Layer 3 of a small transformer language model trained on English Wikipedia (9 layers, counted from 0, width 128). Numbers have three digits each and are written without spaces.
A neuron's activation on a vector x is SiLU(gate . x) times (in . x), where the dot is the dot product.
The model reads these tokens: " F" "u" "j" "ian" "," " Z" "he" "ng" " Z" "h" "il" "ong" "'s" " an" "ce" "st" "ors"

The vector x that enters this layer's MLP at each token. A number n stands for (n - 500) times 0.0032.
0 " F": 610618585528394399513419732725544524469564472464251501434414371363468339520529487625626517617400178567626584623896365761448164584654442486394631553416378421606459415619380642364329518485375424599467636445446606606531436339421369602392257657461637462477611612486367383538308716593502619270682647581523550457568357470508499346381640333843609183378459474416345625395883574362501431550547
1 "u": 715337644541617462427680559390667567368603445407387675554781496613684368436401587495295537518369361503669523317736363572420271667689327439501390638565329550473524278577362158199576733378549289496703508595576670829525604503643346523330568341634716426661572610218462738593279477497469856353485561460485527396445453197356258439542344484417428551407572249333458523446608452341578446575575
2 "j": 527519587552390516316498494701381619290437338391463410368511374645447481493295518404414250417193438534558708382629518438541656525462352670513502525438366460581182505473432247308497503359437627478396482484427570739606383540606377319456594537578667327459503497346355602675255555424691584382141053498737625557519236411466166359432464473512519318717452526552425439558761230288697866694725
3 "ian": 530728624516301450357603619734477353506411607532514406563430687777373359367377475625674296512513548483465732442506419600562417715477666495476566554429212708670374256479407360334437554573417459337420515242341532682540431453338566508166696321557619419799560597329721596852453384555687917547638369463577523476432548460353293479482575271284715569610385356717485573596574350428634658586524
4 ",": 514491388494588557487461424689599507474584541434539569593517362400382485333531174626587503588571353408527496489652566654740111458552540523528365455491535377348524568520264537540327488558235544609385436525489573618562512427412448357050536548480723554462315494574517300522231664445492727402564499498611491537413475508497581172476569387496505401511581603367562565484575459338305387518585
5 " Z": 413316588676564454522293445752433435450545319594529610486539357486517635456475362621479486569507573645799441513505658443481282621524312460379631494388395577578366545523441474555418721460689372592492233436647418634609471505403527637340345488614799501561483412449353745671537551534532509393605418694652530632568368381225536272497378501615516367373355510517330506485468473426590558477761
6 "he": 839395449533594028199578562788306286607447515462635558611630290717345425408354599435383510461328552504606752418509677493492365506670467776595574376349389604640378382531319464336496368530499280452528150429713525540551725804587363370483446663476654584567464467277532573588459400450378818431271160591642705463582367221463534560593307345476552306406632518403480588692300336351367871763590
7 "ng": 605164439429275267209411649610323552411513483499478496540627274684499697555265745400578240520351483515498458276427502630492613697526375678393652387443421510554338221441562359618536468586668346392357334314631673443519574505550794568345675233597614281568494498310435576481356543308411839444467491431785658508508307278338384442615357451494690592802565425534479682378189449197437260701532
8 " Z": 514275610632434477499209513747337449471472334636304611538479340515634609388373273509413518515398523605769582537652532409504436621506346483375670435389276482466290490489584520521508603611700328439422347451571469558594484524449496519336413384542727423664514340314378804785448525620444650448505402593729512654590515468249647174446364413560399347472316459594357466627481447490635553604660
9 "h": 636386560423636411439759478667252339424532394339378528415574359516545426420198443499365450337236735577453713667580451601431160704365499589356512422209358471552161323485559326297515529540293378466368491420472551681618556424697502592426581620682685577539526440289503515552475523631387692513310233584770745446532320327388596290650400429336730402518351561569395658371278429142412529559531
10 "il": 586549613387379260453443542686471337504460571701598337488409341601433470391355662463400304424454560541649563368639321555445346572473455458245454221313342835592464293502492413363417272648434549437799337450399681450642379396607422491322621297428519340709474555262686550837251677297569622527533387513694576475231567459364621374632333322038530324738505271580443709651045313552414634408416
11 "ong": 566430340389308493382432540606397548546413625482389379579559351785564563387103383667420398535568721471531532567537550397531610510579427726404612186474518317304452348461542378607643373595461411373161385557378624510620642394421755562277591522568599517580650318175444639669468415331597833388455515596771834377567555366433516502585508411284643479585415277840495716401273561296289435636636
12 "'s": 551250579583613411628595708528155421535400505576423587659449514511449440398386521565688401718512361498695610751668545375519491607485703574309658190590488506091481502474664441464465536719475351355491621296459303395453516674370587387060621534607513497558574513532429361631659596563609624435568411800601579563504452655586556242385596367434513483444465290662540592650524465309526489578662
13 " an": 439786549596548357647589918376501358471571477422413666551513524511487526287409286530891551649659503563467520433750535449337582729725612526624748412418518667191451546541332493649356459607335636470513414462753462356384710315566582453150721379525771491578645493464478313514211633590521413439503438613656564576244466585501553478574431417454451530401357473482516637711352451516363660473519
14 "ce": 373782382650518770557519120436791193361690701420847476559331344570668408420229748552479486550630513373672500518590438312541690421594577225412694396492540355500542625624378288710445443302537662347483252418380363352287580401744431499454463602422696540524455501493466297553663611449576420477659390915615668537473381688520535875552496406506641340482486073572506596520569473599512757662532
15 "st": 417936430696573531515351550432535098460320608260750409485365384633434619576316957523651532705589670383459694320295470387486778756433490667482608351481358434372663479525481530778573471356096477548532440347467390370430506597539780356484193720540626290475392418425415272614694460570736437611467661539686357837648301430353490575259684406544576524484584285420475342178362399455465410329372
16 "ors": 732571383564418596592395424548588451660337724466657355558303457381546400807386641632387541677707334295465281408409780252496718403390622522426617212786182280410376412603664564588488729600336561507635452470801479465282554386553640451384234403498448502475626523395396546530349363362490520399566479934697099577549448612214594629502471602270479374369319160504481519526561445421417362334492

Each question shows the input weights of one neuron of the MLP. A number n stands for (n - 500) times 0.0013.

n137 gate: 229547482555586521594551392648404282461486460491564732491723506388509491530721547520555602617494509489560467548414648413618506564434406412360346614458328349638295570533515599589437442488545429329480515418593625688477500351667440410579548441619522491564308509354446582600530408449623362429303573426575389421479440516450558511560580335385601643461453577558389530515529476434545500356579
n137 in: 337302374330450375362486458560380429631524622491486525589546379541399508519545557473554536380543511505373556436431292665763261552564552458539436483425489494534528319391387470469556374288555486497356332653608494486380551511514674497447627598548500587591517389381492382448410419450587529632456525459507580480582558554607440391525561430513602595411406566525575591623525497506467444475625
On which token does it fire most? 9 "h"

n595 gate: 384751417479589525529511814643406576514593511522539686500658460440588239411780528545381699511371542348315724407514522597319640560551532584470405619421590383486721531460415510282575467511557673535342482602451546651572525210525468489506546373405627648376390455601450429458475536536460416422496464314481582742649686612457611811500457486538610374697265582525488653486578543743543678593635
n595 in: 646452484629495275635489533423536472495368619548449500503735453468471606359314479534481566415556684420478481462587439479471601639613468414650459590372574513443495474505354426484390475607541564416423492339418427363508370437483486552520633575625517486597586439557492582487483418585475610462382384480500461375555549473371593401566549582642378572554508400601427560495376366669421591511786
On which two tokens does it fire most, strongest first? 13 " an", 16 "ors"

n591 gate: 546525396600452612787406425371711454345491382510588545626374366535601445666319428444695549413556365254549825606497454447346403506532420451379388607490396506351458741455388603471336520561535626376535425523475378526457493378405484381559494478648550607391481650556555601506438729532412661446478733488543247421359510618615588555451526534550516541410433596525452433552557513420371604448589
n591 in: 448483398667382554457469589608383555551357624476345503753584586472439537500449381572517406420503431714563466565605474596643417536557500465500525386421511545455503481630337379582497564588489532514383557664536661545473678421431640477544441620689585491375635321505580524542578337392489273497441462490599500512422412594396337489586489550459480408537486365639500599338598438409424331454549
On which token does it fire most? 4 ","

n267 gate: 516445539525400380490507284551595781523638351416487471565543688490285474494578519317500431546437281614763447562338352592377767280349532513570500552549447500512481576585464506578559487542419533510433657483396675405506328659493569533505302410613577690776561437541474555593490491679520580413632669411377475620533568500616598755546545453419555561721503390382537561634394480555377474575440
n267 in: 553563456532598420372378553363475433682449424451487594553489603642465569508541532551309531594457470449447486632635623537525357446269525407500537539472528560362451283446607529475624568503563565549481395646540269456584497415620561530398464503427410475486626433545591510405618472691625586421416497379423611461388555465358487384466591685664412389481522357532505473365437483426428467647345
On which token does it fire most? 2 "j"

n539 gate: 488500407446415472357306500329614690611530346446521531408415568506337420619518596578545537463560389489453391540460258461442344524454692472532309676466534397509534485443665461466556598441491516454380534641333344327485369586647454500655439458481494701425570548667478358488531649358568419470549569295326418396459377616625416497516521676565693455531549549551663534358573334515402509383553
n539 in: 491450574675601537460627426508369259407404595418381548633399426299458554500458652393486491443426748440514483345410626566566580262400447641574465443531460514569303385450421580345538372503444442439489588457522447494576614486405528378572615381514367406592542571487571623514540358593537606570586365639373630514652559487466635594411531440489480528469405584481456581514556672534570409528537
On which token does it fire most? 13 " an"

n186 gate: 291560534444460500613619480474381452551572510482487405609753483416413551510686351569513728422622530631555459595274555658530579215357600524396380333503363359586446408535396444507445500510402528406371415503595719619451545382503462541520534593586525514486460605647534225490273599541524573423457751488476144517617520624463516626582638372373527397595530480314559285327670354456541565334614
n186 in: 418470521433536455497434334418473667575283607531626647259405685544509416530464421427687337798509649483448340494383591561549547609470639454593497551428430583466452369660646733386523506368476586518435669537427375446503460527409618641475655447408462590387515512486569503530515546575530590592595634426543397684418428591731445454667563424514569694620518470547510551467515428506569588452659
On which token does it fire most? 6 "he"

n153 gate: 446454468558602486410489254331536540528575561449275606685409382388298606598539327438486711617314749471375514390528679552395555431364486496540428432493632661530620572305680503574524591518310671563410586320448595475469471631507618667447507490312526689565563339590472366402597536660504460644294550510602422409550461607809534700636507435575694305443666458514623528496769528681270496344587
n153 in: 509604629539548497598514566300666697543643596450394671443409474446472483421531394561617437592375472434370621303483543528390425547457418544460500408514474305532557633465463503406552732474491562404489534454467381703579439543419592477493557455555562391436455436567414637449477469591440554590323665461538563497535323518466314486214480400530401592417353404450453347306531637474514621469587
On which two tokens does it fire most, strongest first? 10 "il", 6 "he"

n79 gate: 394567660349483530345476438417357348411579670356397368592570562500330449443558610569397514578520517572545695486314648507469407324503597659287440439585675638737578309154493480375747409674480353376537503545632493544555283503476452432492514580410478295417695655515684632487624618578473407399466600646494350594603531512480616325428592375582514593558608389513583632408574486575493503612687
n79 in: 525443634465431564577594622681607506646382432472438512634416494527611312530606497529684497421397506444439482342473580435691367577512527416500503479561386527457394482503428414685436638582367434605482567469485458476619352585432720463430530437494384524609383370313521563362682511506485675494239460533418331438577324489602476532469263379485449503558663506268489455512248631509448608540630
On which two tokens does it fire most, strongest first? 3 "ian", 6 "he"

n128 gate: 463409595562464464410441570345590619366454415598467620326758571680519391500550467519380480587446484562573449634408384516487623415539472366482473567486407376584472649589456522450476365466642509580298447506568358595529324620526553601576492464477581626469763505558405553624443599480539479580492679360538532517474600585406421431455531443599611678564372414426587328548486396575492568486645
n128 in: 567541498514582505522446451588564510456457470604438524463455500578577422712529708395457559490612457502550421498622384609354548440577594532628517369395624379562732479498502505629528475478544555670392495450597485537427555527470411615567568430497420488402396455491473551473535422502567428376568652493317453580512488471595510481450434500441480454676495317522470468461587473500627388453632
On which token does it fire most? 9 "h"

n150 gate: 604481443421594500593562557410492451476440541626405557538533522505516468548570415424640565405432519208366571722395202597602513593579457313573493486527525524426344516444602616457456536658608500425500443426429411584402525549431467617529435399406407590494535529463465482548511572546500556535497373483529383450547367453639450368730419434526341492451500548590528347579572326481381451516357
n150 in: 628578661475544482476524309567508452569495350527698366642484505445565492711513513492603534566556485435396503455448479610356613515495458717584486397495545458627537439478589346618442424352450489523582511508518421637495545458628492476465471425672287511363594625428302463453452538553330507627653508483483417532532445452622551553617563462401414368632571503415484539566554534547468425582479
On which token does it fire most, and how strongly? 5 " Z", at about 0.19

n87 gate: 425416409450470557408585555580588422624601578420580601516584589698330525421484529545548470649460428381542494300415497567428479422342394559536522437495497408559489623520448279555503556514497489530543530372497604484647380640453616418500421489567505522444687511612552575378522418580508552527581338628426461450414467445552623770519607561608383720412505399462448615486459489662358450464670
n87 in: 518530444636528487531403418545580725587665292434545523528579420593568467584582502545418423605316473538420600490487554564484393460618472570381461456523536636514503639493383455505610545372401442487555562513436492336454425485614626444523607573458447572377323512465503399490466472375446425472455552493498522377510564629578582354490480455566553520742355508472471459549339664485599611592516
On which token does it fire most, and how strongly? 8 " Z", at about 0.078

n381 gate: 487525526510480375767639436655546487385512469550480541538482334462623600505538587473468541618331527453477355362444425498442575410590654484411586585638394530589411470526472532571480455500566440460518629464448477549458650574344492569445454442437498518348543413535698558548617477554376524535505544617459549403562431598639450563339554341525482455469561284610418485408482459569528617385464
n381 in: 459594428418490500464472814530528419472515521622573505487534601518487469508451452505652495500505313484443430590574479353339458590438611417471455665572614381278551560443500562515422476479495571505405510589396523454289440434482570505384424480463440341403606607642353415452370519577505346614523589460404422424505459519454418524373541435542500352523571513490487518351470410469436578551456
On which token does it fire most? 9 "h"

n583 gate: 636640660461522789816547555323693662373511308489553496369340357310500428507565596662479416555408599473390493395507716715601465344595331345683226522620489299538489644422457398525524425475384664253624442614627309515538618572570569518608547750615454467400403581497697479236515497398471428543575566513467569422426652703783549548441630356503471376627468500518576529551407406667348441380489
n583 in: 636371745329545555568506405417521481598311497273449567674425429476563375458588253586423534677530613598531645564515540562615592405697500574583378558722426388457555503392524426770494516405658309497509310547565670527637596585537371408500406587553572445341428538572604612431556567592399600599677426533475480534370585394497527500497476524576464461649445530500455442558458360314585512421618
On which two tokens does it fire most, strongest first? 10 "il", 4 ","

n512 gate: 452594691518599363436407457580516503421408597612562579516614476513594468581392575467461423701482464464569588310579481582412397619276550500493441548410649372510482531465487546511495473553539633508516553656549537471563615484538590526533537591484277404478576590636553438578368567540401517450531594507521308530669503551678521518385547444594518459603602458319447306397547466608450471558621
n512 in: 624435678463546399434434360556552469344405358503692481470573439462602625538374529601513420407564343492564550525544497534574465634472446556467456503454489468549364367520497657473495472366582545519658486614521587295456514385400528366516399618349373324455473646522475443667522562656401593478317556535566510651591407480541641531500620352500467546585630413390536484319365456544372412519500
On which two tokens does it fire most, strongest first? 15 "st", 0 " F"

n632 gate: 666425471472491516458326411503456606487573490497509560807458398531419465403570654338472452452448469605455420402503586712463383302277591526494427513541577600467535386468444485346464598449528198669679646709368355418654462661372459579424409494581511322561559482474513491584381457468653607481528449537520358458612557488375558530551320607473434299453619513404536491317491494629327382703751
n632 in: 470398522503470435525492355508429514432453403446460307462570492554462552378445575476412294273503471477706519595484583397512468487610562325462485651549497470585356386436357487571521520366459629538607503511468405456513412405575376544435359441481361667500511545483533613500359383533607441538430481455312474506599593577416211500395554519395543556546424573620554381650634366421505368407464
On which three tokens does it fire most, strongest first? 1 "u", 13 " an", 15 "st"

n14 gate: 474511296514506306250573638457529574491458613738483575751443450713534352627547565373418509643429432602418752480416547619505455642529468604399575421485559474481503562459549449526511395678468425540523623385520662363425429503394497410596535431512429497420431627474444341457556564471623579379489441476322522542736561623635412539503396531475535466517656488503515376660466526471500421410352
n14 in: 354300478444552503449531489443447652497476582422522561450332562591508531663383522627527363400570348444522472497644444371515343541657632285287520466378506500508533435448630411386612600478635469571443576638543428436487548611599604436429541555219497531398555627442427539508602492539601382519292542424532391460458558579434551389587536441473575399542602483606464569455421522420644556325642
On which token does it fire most? 12 "'s"